Layer 4 of a small transformer language model trained on English Wikipedia (13 layers, counted from 0, width 128). Numbers have three digits each and are written without spaces.
A neuron adds its activation times its output weights to the MLP's output. To switch it off is to set its activation to zero at one token and run the rest of the model.

Output weights of the MLP neurons that the questions are about. A number n stands for (n - 500) times 0.00061.
n8: 430627624418470548405576288622675320428611528473602415497379655642604339398559664500500512406600724478491352532451694313411638565494458427390431434677474596633551511621386519464570545585628588705432544472541566475434561383723497435494478543512488616641534664477465379344602622365497519457475205448491351318606524488526588748467658584535637372339659436646476464451421469272421536506510
n18: 528562415567331463344606630433503349522410404588611500381507510634504444278305369623462430548438600748448477256311450510566514560342738645588396510459516493522497441586411673556341738564556607544606500500600676445243469591529478329419611400590500439602567524273560355376614440340805736484600550660678637547669556483545386465500474544382559497466637566720349595485616436517391450583318
n41: 601634475556378432585611507381740414570691373226632597490450524462512812481551627561479534484454263591308544326558479500508737484272481669534352578338358413559425578511485496553492546490515543381521441722590468541193511422484623690460526097438728485542605593426196406546546576458733430439189523439711535598456471460416657432493382485271525430549429545121479511315451493613514488514489
n45: 362568434600570511575447557294339435647466528317517490557500730475316420548540607340451497778477507463559420651436396296515565429251511558230378394571326472652320603459475548504410437382719614551429381406552516628520423454460306400711467589340581490529607686550519631504271546559285564506452771400678374544419566335472428597457515391490487751407552281547464686155549520570413518497521
n78: 477367540583615319350562390656638391561349452462630543406518554421587677315301516625682530503504473472700714524523475482449580556454582480619487257522345546497334570445483575563232464518660590747476526598481466477651503384448490410588559631353659510536509406485565549523497472739481319529331355494680419620411454361461558380407574554563375338419350490697411460523398500434750530630569
n89: 320607368564585480442494558369552494457545478520481804500512555555610573370525578500462457510535435396703408749562479267528528636559257520590431537469466538395465554620435677320546404390564513593444366503374553591455379512621467451442533331679311643590457450389684421652446467529656651384727428424678507503410506509487600465587657475392423599443583585395704474438390625424661451578608
n107: 413558485576396265573665472580437518564492518458438568567623369497535738494494531488402537474614510366684599483637363679472473586428513377469548473539442556442373483889497500723623509290522554487477445581608544620385643619513389589545537423440585661566539300500646522528424547394395612506614574607641593551373706440434488441377460409423419600663634618603488604413688557530371433580612
n146: 649397422484414472412561299446417555670470563461736397666242366390404560563754552536414394398483762550602421424439637514333695472629262391481697511343869410414496232597707530549387530452485538543611416612556482463489534665639310289514345404468654397314554415262300507473546278526529598564630513525223508529336631627504322455582552537552651558437381530650337534432553504410403585479560
n151: 470476509642389635619405358545599451397577582748487582527440503702578326274577586551307494511448438298581564528585599419600559878618235403584682754594569426403473545430398493601510359485447541227270520516480385450443540537377528510426511483733598546567638652372563318425566379560478484628639428634465400548490683606530510351374539519503612471444406640455491561584558285664512524478446
n166: 542523512591475647681519467340472471581550227524480404515385684646574474611513539553475500576386378538395693412513359497390361496393500596371422564558582467568493400643597363261517536641631305493515574639686598266435520322299680503481565382591503407476399610488438581480512556721541287641386669459453626592669478332533377595456337388603537519731580513465618364500769421434391459631526
n173: 708649549460209609475389391621487395408506639471760549648607642514664555589457446618534653741473539526532394374581727529584850511596562397555468564567564310560414601469360439514593638378462609298636460738364353520510469567591457553444541356569416386541563480280373320434571484620450543448520562703568550662590555669479568510442194477396500510517545555584497469782581536626601521356476
n174: 406378662464317407479503592551400417756569553444450494500563404316514392741562497664592420514234417435481361537658589325291609611537561434466441500605584372622420614356552420381493503310712400451277378396396374433328433418617397486399410317423585510383494450695409650565649612342558555341610238571640336468497573519645497517684326497460654539497446540471417456688373613516543393452422
n217: 514463562378560385408493449477283575504438339544483691569480207296500552683443256706432465401647378323379413359532642322658616556600497543609443561456686608435455525338450465426518482284507329369545493647566539548690719679276408646453509347450385300599563527528538579496324430350734540438355716712490550557351365611570641348589489507545435443586500583388520525529365614390545489444395
n258: 668427507714452462595466477679500589593401294515662636571412757525628457496531535534312438394299644455392569513386643497396493485513645478794467602602609580288536461425467639493556576602446430557334560021357258596531435375477508286403246710521458482540262564461669479456507455637687245526404513497364370413406374545540564550503535398490591448408476522560541478736446552320672445599435
n261: 481412600537537585180594634534500257500400449413340355500612591458448452449528582420455465554593573531506398279454454574397616414482494473516559472506537603540468483751500481458430574509686431345506425620605428386421375359639598411667566543592434619576546585491396328484560390317568500506449719567661550658491430383503487522470762553365437481291494478512358561482414491534361928524670
n314: 647456522619519574342538476717551675612477526517572425628506373503473500556468705497324557621522747497633570591476529482562309303479570473683303423593612450456237523500349562872428546452569598389794632519686657441606543592726399510411551696336516416533513471518446591423522531582427417529650445475325449360526516364536389415453404439548549564520454464494503653702550557329330578403460

Each question names a token from some text and the token that comes next. It shows the activations a of the neurons there, in the order above. A number n stands for (n - 500) times 0.019.

Then comes g, the gradient of the next token's log-probability with respect to the MLP's output, scaled to length 1. A neuron's effect is roughly proportional to its activation times (output weights . g). A number n stands for (n - 500) times 0.00071.

" G", then "ed"
a: 502502506494474497497501500490501499495335503490
g: 420405547487441741432233513547478788236592397491487569464452452350475302311421512600412645679378407492346458326371504355204379392279393449509360553544360486370424499539557531490563674429546305657765633657613513493503434502388569541325474473161527547640527240409336386503777605476598616797439524609504535418306464622394477365508554664517395401526300605469549504374734554542646296539400
Which neuron, switched off, lowers the next token's probability most? n258

" Group", then " produced"
a: 494500513501502504500496714526529507496505561473
g: 644493377534329554464375283463553289433470685757402325604582357533382473443395415588408651360512737422667403513508461474555681550367354589359652678672622619242442603718845618539437383557774353344300588439831404597470456502729603534340515417542271612511462545561606647482491601345600550636373345284589643301457460577458611408581503432492362528393448663705501526645543503458494426526387
Which neuron, switched off, lowers the next token's probability most? n151

"ment", then ","
a: 630503503509183486305483478719506432497593500540
g: 545190414445623635489771527445460543631685486435413452520460435479413576783572330372454416355608351469410392315386618618406472447722506500474708352520421459426500460700735316610498550427211492462265738549554574399528466507418609654655606360654590482539504615485323516701337766682346410508569448477344677355656633611528320607466550507559592634591482405396473464455639120425560317307457
Which neuron, switched off, lowers the next token's probability most? n78

" and", then " after"
a: 502508500503486483503509492494502495613509547619
g: 558595560701438541434686416529424550639633325526649602504264320604413378761331451498468503252612467388384356452342374468529538391401558714645472689359602404292571415733465628632267462712526766604673347658333397360472457670445534569255408683475443561478652600459510501596521349487437520638746638559300465430690671394569446693532639581632387411600529557163497611454467563413449413395389
Which two neurons, each switched off alone, lower its probability most, in order? n314, n217

")", then " was"
a: 408498528506359493500509499397509508506514501515
g: 576443294643593464340404399477853481451413641494669544421555342419508434559517391303591341358557585754592536571470580345373677429369519400554401563331407370643348388519578554491229572552530445582867339464441473427421486754497588564628484534366359544701775437495507495292348603512450701253575538648472252598307479527422254302605795613646550534418457399479544599493526577450643461397647
Which neuron, switched off, lowers the next token's probability most? n166

" Work", then "ing"
a: 498523510541428481496506545479465497494499499505
g: 752328416278533412465715720494366631383543505291634499678582601558677418573615382534417541688539397629360581509391452483590399730601673564347435400775548202511465578455518521571342631558314503257567553529531282613607341288529474561191250430253523425615599501622621491625528480471494455470497293544460685392557488608712619444551321552722560607526462552436377449456306616435626370306353
Which neuron, switched off, raises the next token's probability most? n173

"ified", then " School"
a: 350503507483515498504499512411501544501499496310
g: 239766518456553542452496675556562475445624807192572702465629637497418591530375551713418307638652598533357440359520364445448594377573602640412308372330634556609448473736361497453616362515437211693687601459505476671616455849667574445602412479581411676504536547447574427502176407578464442319527402461452629515495475299584509510688594762454589375467381390502423227506441579489527524438613
Which two neurons, each switched off alone, lower its probability most, in order? n166, n314

"lement", then ".\n\n"
a: 460505501517494500465711502335440499487525499501
g: 522418444645404309446679306616502707550660568569761358319439429323466299645547602501584432351500606322724649448536705546524315538468557533509502486592516357432558314361296616571295596419644611501438308236545344410605358421725528612655331590555443630534467418626299446512458556589511714699712484609632332514460682250301430451481250247483395490338404580545441537605560333544451316498606
Which two neurons, each switched off alone, lower its probability most, in order? n146, n166

"ado", then "i"
a: 467506501506508496497502482370499547500490495574
g: 444519455492437434378431500590559492561413339398597345505511422553414532505457461376453503423317587382437261488657453443421455721253237631436506252224550410522240595293463608582441506477573511307518472500300355500662425437658738624278475687486533436454420331298462372516330561327462303416325541665451563460442492589386446276612617385790416292558547817492528377322530569454878567491433
Which neuron, switched off, lowers the next token's probability most? n166

" Ch", then "un"
a: 505494502516499478511506504503492495503389534499
g: 443627539556392714374377426533737547557517634518465778344350488604408347313385660523203625460621351432550487440619495517566533697341545511427485509565577431610565478350437168634452245613381516608651330449501657626480340381422601530614523613504360725328655474366357619551415501431103504400358604228602453461381566447410436491380482492754486704600534459401448617421685439692406251450515
Which neuron, switched off, lowers the next token's probability most? n258

"ay", then " African"
a: 502513500499512480358329516509510581455553499550
g: 480510426675343337314645638498660428623369532829527530532507542575452520420442390346432431479374489498488653518530534337370192504683433560594411535577527663493319540457356544527612413664591571655653655385523348699685439537473615778423560348359581601499412439470913480489706737491216622579442715547495571492653286461751462438620711412497397239414408369653598541550535477594607388570429
Which neuron, switched off, lowers the next token's probability most? n146

"ed", then "iz"
a: 496501475749495435498501189359520518496458506506
g: 506318338458501537480472361531682619611513694477508402449462681541577454392595611600455861730312464340381495480629566214520372723368176350497627591502206506561663577353766427507575396556545513530479496438450423323348319494505414448351220643488515300559556629421443578630526785586671525672565425502580557550239504464595394413443362364599322516363579580428465432388642444590590767387550
Which neuron, switched off, lowers the next token's probability most? n45

" schools", then " throughout"
a: 494501498482347445599500579607346519497504504497
g: 699410276366352684531482480639476449408669403545551511453271490625386389620524480469606362615274720492395345571524427597311416588542353454481627514412776593532413512638621528380501622554432536491305400540689411619445355479582516784515672413316491302631411534273762547525645323388624282598506565649402508369655467453453493630419335396369138650647619506552450405436358610462628256699344
Which two neurons, each switched off alone, lower its probability most, in order? n78, n166

"ry", then "g"
a: 500499364591512478511507521495512504556620499612
g: 507613446468542594447663367452325416470552650597422258562712392458597598585606421344292548280564545359479391572442464678637481820375409441492409235522762675565457608370380433463398565489489527502557783475590282497513709589482359557592480647442342479264428551386581407435557688588236495580570563527484484290039573381418672573387663447452547840499568408515628431545610543414596514604422
Which neuron, switched off, lowers the next token's probability most? n41

" for", then " at"
a: 498501499497509500497501499500499495290510500538
g: 467656591762703406639678473745510477535631542382788503395563370475594377499333500605446324438394361630558401693434419733412453477403318656512555508347663613277596342949589404431487587441308832576452388516480556561540433389552767519528576486520482622626591548704619513468443358581286548478420644550452336463589711426496413622401491681368450480467558496360649373397407288507333514559329
Which neuron, switched off, lowers the next token's probability most? n217

" program", then " g"
a: 498494511507447347568519527506482501504502508496
g: 435522548495428513531398666487272346326421714431225242619621755321368686534527358342433464406317410573415470685523468450482485483540690264562528450492399655493568540453733294525547520501340618622708588707554582484476640516427435307465551756755193525618588534433695449370616694454232528359530567516534566524647475447406569608587521624483577462522570237269307428601534625614507373289503
Which neuron, switched off, lowers the next token's probability most? n89

"ided", then " over"
a: 526498490485296526511585502627477474496560502475
g: 734359546416539589413673448576563491453595575548524404377465469301341498547599520400581593470419613432568552467682716520576632571485254253516674344508391751576482393666677250448558469584349779599535406621422605170511465512441260568519537613407654312467674584619532533629339635642503344244505292420645660365603718828520510574377487359659492553368579538498506615526626475393523541198522
Which neuron, switched off, lowers the next token's probability most? n146

"outh", then " L"
a: 498507495508441507505478547501496498499740549511
g: 225702478246358431416510573572565599547630683630629569535441453481442402463551451563281379528605384491474548405416664394462446686445636474478429530550557802416642552290361666513550268632785374528519351281396398559420563352411439208448440388373623491428662521606642634457701446308593684498630541339605556451566419522314733381827393570685556398339580456668559411481256501599640529340583
Which neuron, switched off, lowers the next token's probability most? n258

" administ", then "ered"
a: 498499353497556488484513497518502491510498491496
g: 380306495678330480465507422641322641408509507323508550532570555418450372363618590478563398401277433601326465411579699496505535335658391598428339384508373395394548476595423552432532419768634475668632740432410662683534462557364445684254677619166376408754332442406735157616472506500673383543585561705305553638378561630524536411548625583427245465509576371735353448437544445578609380568523
Which neuron, switched off, lowers the next token's probability most? n41

" program", then " by"
a: 500498507515374386534507574508496500501507557501
g: 418338300485268470329354489350714374558449488450390283191535423595552434542720939550534414343505412512496334346534269418523456406522598602518523590537379309359559266466334618551379475484569670603804423460653480406306444631617635513531631567429463537743520542459916670486591605542420491457414719551366484513467683577488477434485446415534458505479386466717440511477505604398424491273672
Which neuron, switched off, raises the next token's probability most? n151

"7", then "0"
a: 497494492509504498498273485509489492505502497501
g: 468628417668613347445370350612582440338356568507272439308600434426648440676532395497355583654391594654455346633454523512746509330241508419420318664409323491432250804842418429773387589588428498712468681503726510511546426544637599619648383531706497403499453409475466299358507496560628594557413591375573502770547370502555453432549526458681603632490670299503553327562344526669363457641393
Which neuron, switched off, lowers the next token's probability most? n146

",", then " comm"
a: 495493501510496493502505496493503497421500508519
g: 475585553458404456600612544667538292587621706522653419331505666269463585622651580369498427455548620784545651689604616469553428434281434499363572473353598426317400336483601469490774805383372357530379590602474419562400412421391650686660446503299374451568456340253478280445611501768247898636355488449486725675664595533366399676463436523475395555465623461545513604476560544530393490572478
Which neuron, switched off, lowers the next token's probability most? n217

" schools", then " cur"
a: 512499499425296515538500647626343513497501512501
g: 324320535447721496662529540673469246154500547509337482678649280359456224563511408505490645696526493573608361520594572335725628550475381379470530340226192394519615433523455540463511443350305449407444438486474534472475667395400524414406633320374401477682680610508481402221520455581536561305385428456331508457445496344624679454280502438543599496472755471464647315483197481319621572487581
Which neuron, switched off, raises the next token's probability most? n166

".", then " The"
a: 509497540500500490147481497503491504453500500498
g: 535358478473557545472423426462413503366468369470386281322334771464597378453574489552592556394528515536380479494327671463677703631318421472639507445477604365446291242644615651381545807544490464678727348462643345537590283371439552649627240467437435712331328573673182405397341469475613549482517556335540452609452588468523285318303468515462493324390292461609319513653389593473702645365371
Which neuron, switched off, lowers the next token's probability most? n107

"o", then " read"
a: 504499500494500492498499497509493508495475735635
g: 710249618416603664499535421561663521254548611532389451316552606453466538559392482613570477339448497523672442423503350474717542340587689661399793534389319335399554546845535667350312617556556498442500557875576564432487519552729523437649545667511600491670510413600586495676460378420587600698188615658603476693653358308321546453508570568304449447514536369379439545616483540400240545432629
Which neuron, switched off, lowers the next token's probability most? n261

"ic", then " achie"
a: 773387502507480509475504500507498509501511506511
g: 369531545540681802652504383571478517587667561465464404748442347526398588522564472492456178383576596455667556476425359606649676546674329381435601270589652507618401498479657690370578467403470653765346599524598406671465602565347675541668481662462290194382639710584552459436414694475511608484292549526394822323371752568480641625471597517510590569319660494658553518597377469418587610615475
Which neuron, switched off, lowers the next token's probability most? n8

".", then " K"
a: 498499495501501496027489500497500496492503486500
g: 410484674581444548494424666661573313263353657555641754728584452720400515625588497574423572411669377564470481721365367469547416610574485411521542596571658722438606837378735336466444489380468355477370296394540672477410711675444558309392392734339517445580591297661599587356662626389691369464534466587401447324544564503409544445606334462335818325531603694538579610422586500433547441363489
Which neuron, switched off, raises the next token's probability most? n107

"ne", then "k"
a: 478494521534530507481508463494383503502492486498
g: 367741581495694726535612420488381211608411582537511599528426522564631401490514604324558533630510494724458590475273537498466341475663657576503512405634678444811650589420371265570502596533593362585519438589331676441516785332420494455427560280439281599368603638416480537538458554542549549560489464554635379544652362712647221595785418354315527426638472659633805301387500355442382464376592
Which neuron, switched off, raises the next token's probability most? n173

" of", then " an"
a: 424496509566500502505497493503500499496507410500
g: 522373514503368547598691355287534372547536374603380346837366520589561483383607340529640711608578585551597335214431562496622433098362431576502388512523531310558287506787551575528523622640466664445509571615287474558672664613558609460318604635469270457546798379490480408552302496514677420330473602602586521438580482409540486366567479371270597338534661494543747595551519575362473590256465
Which neuron, switched off, raises the next token's probability most? n261

"ed", then " that"
a: 504512498431280450496495376413522484510494501490
g: 511488782733333530438691391500249594748503667614471447361482451396691565517589450656500529424523466689477488576352616468537510502389503473570452194370325312681460532383634615710761590392506412370260443390601417729585200478497623465519654550636395714307401426627756550578618341386758409437489533272705402507520361550457401532587570340535567562503542656358513535426441619327519618570356
Which neuron, switched off, lowers the next token's probability most? n151

"sk", then "ig"
a: 490488499635495501505514501486453494498500513494
g: 572641424597462366634384231565525447672530459517310474692280476320607715691627377559279569728338533457368609305530564435563346572361799603568458481586529327450429424689501505648818322367387385508695469518668677446396526455717652352471431398432478606360497567396330420506478419593435381648457487649758367593499296638356443437473548534679434605547488626247434597549610590628669413329369
Which neuron, switched off, raises the next token's probability most? n173

"th", then " century"
a: 523511690509506502503521501500564502391503500489
g: 639571377494490289552449515675591594346497509417315401459592553234494396823595541494554633693451598367676470598637416486511585498437358590323669543761445507429460341602575353499408551485686497548547374531542566601564554750406436611464506603402599578579413620556645658790200297204532335468623340260439289281417614605610624470517489639484352298268514562439373584422442578513409268599678
Which neuron, switched off, raises the next token's probability most? n41

" G", then "erm"
a: 496502485493475499493513501494500497486189501493
g: 384471368596349462492531666431485413337447565431547545437424434492440709580685436381494249470493333649441565640545374723363338490259655358672675709460327614441636697418263346388551664717390596473473616562633543574353538560501194488440598760588364413597437556318306503664421407398501503492673490400622568443265381509713530741548585514582732580372409546777620494448265598588528388387461
Which neuron, switched off, raises the next token's probability most? n258

" By", then "z"
a: 490503546491499603504506630498581500491498509480
g: 470473790424343222474678418439550734397576515679375430614461667570496544643696550562502570666513691521563415459372691334404274543516345527367658261617442416293790477442557504554382341293403309666338519429457506624429685296398606393557523596534402324458493556441546660427431548605470800410477493803356449582439678755434547543514551641646566605478578449538826482514525417525441385469325
Which neuron, switched off, lowers the next token's probability most? n151

"ional", then " Work"
a: 491467504508369569441507481320460491510647502201
g: 583439331340245394474488735431542607381614508524454611447547524332517549639210395704336390506323532796495506477455283470541655428670355472530762611316447333434581572481290345512583276477361548333469474674537522441411498203407600279645417527605484397522461521655544682513389477542754593614282490619699424388418500579295331589671521524399590696644315526581302389439416326435642559585553
Which neuron, switched off, lowers the next token's probability most? n314

" by", then " s"
a: 520510490567506447505499495497514500502506500528
g: 590640641482368414385510450497521503587454772499537369540413564217270737731500537315351473589499553486677519663707773493528540422386598449513537530631435628556388595619500516353539422434459687481170386479620514494438492371476541729569698923620494630461371641500592473637498211577381571546648490461703617537742633709420494620476533541572485596462676630681408525536764552347604516581353
Which neuron, switched off, lowers the next token's probability most? n45

" report", then "."
a: 498496501451465383495496350499503493500482497496
g: 414505388366498377468530561375349563708568786517563407554614504614523339542466569487333557519431424532481592484228430553415484416623425411595508457674463533315436652650368485521418312335511619470407535630592339588440426327396565427523583784530474535382539528271430358669424703551450530571455418794400507435839580211553378661776349429671353566396365685450443711608672311534215411725649
Which neuron, switched off, raises the next token's probability most? n151

",", then " St"
a: 368489505509502499504501497499500504551502503500
g: 501752656456574518592441582530625420198670664603601702351286625507372412512299540603446517501441550514584544426743386420462542477694806391475448626570346577550563381463602444247649378385310507497528595723438502495414392574444344454811284506251616500410566364673605355356472340443716744620535432275584553425367440534397627593441559464512565488256385577442628398491384330492665348533705
Which neuron, switched off, raises the next token's probability most? n8

"stitution", then " and"
a: 367456493488470500499507617467498502546578514512
g: 408526496356560344352452494730620333508491285606373533535565566487269536522364646527585284593610464551669472498459517424434562481454489591595444439433416370535555508463413415431604742274731328536406693404467371621499643448596388638816426542578545615711495381560271441586513616560596461517553339249276233656561735434318570666567658596167672557609383557530357375553384219301331525478453
Which neuron, switched off, raises the next token's probability most? n8

"ate", then " young"
a: 623516554486501504513594480496514501514501501491
g: 682475817537407680445571491479473580422452507519487382825553463400434451453540445683619558490414428230396788427499612503602462681482636472587234555437584501445313357352445326546315451466495334446497544275501551752578508503408405508444238584325476365376357452638337648520594588431507228294611462356537605360403193577420816457609483605613602314438529681752671513530519549619409595466495
Which neuron, switched off, raises the next token's probability most? n8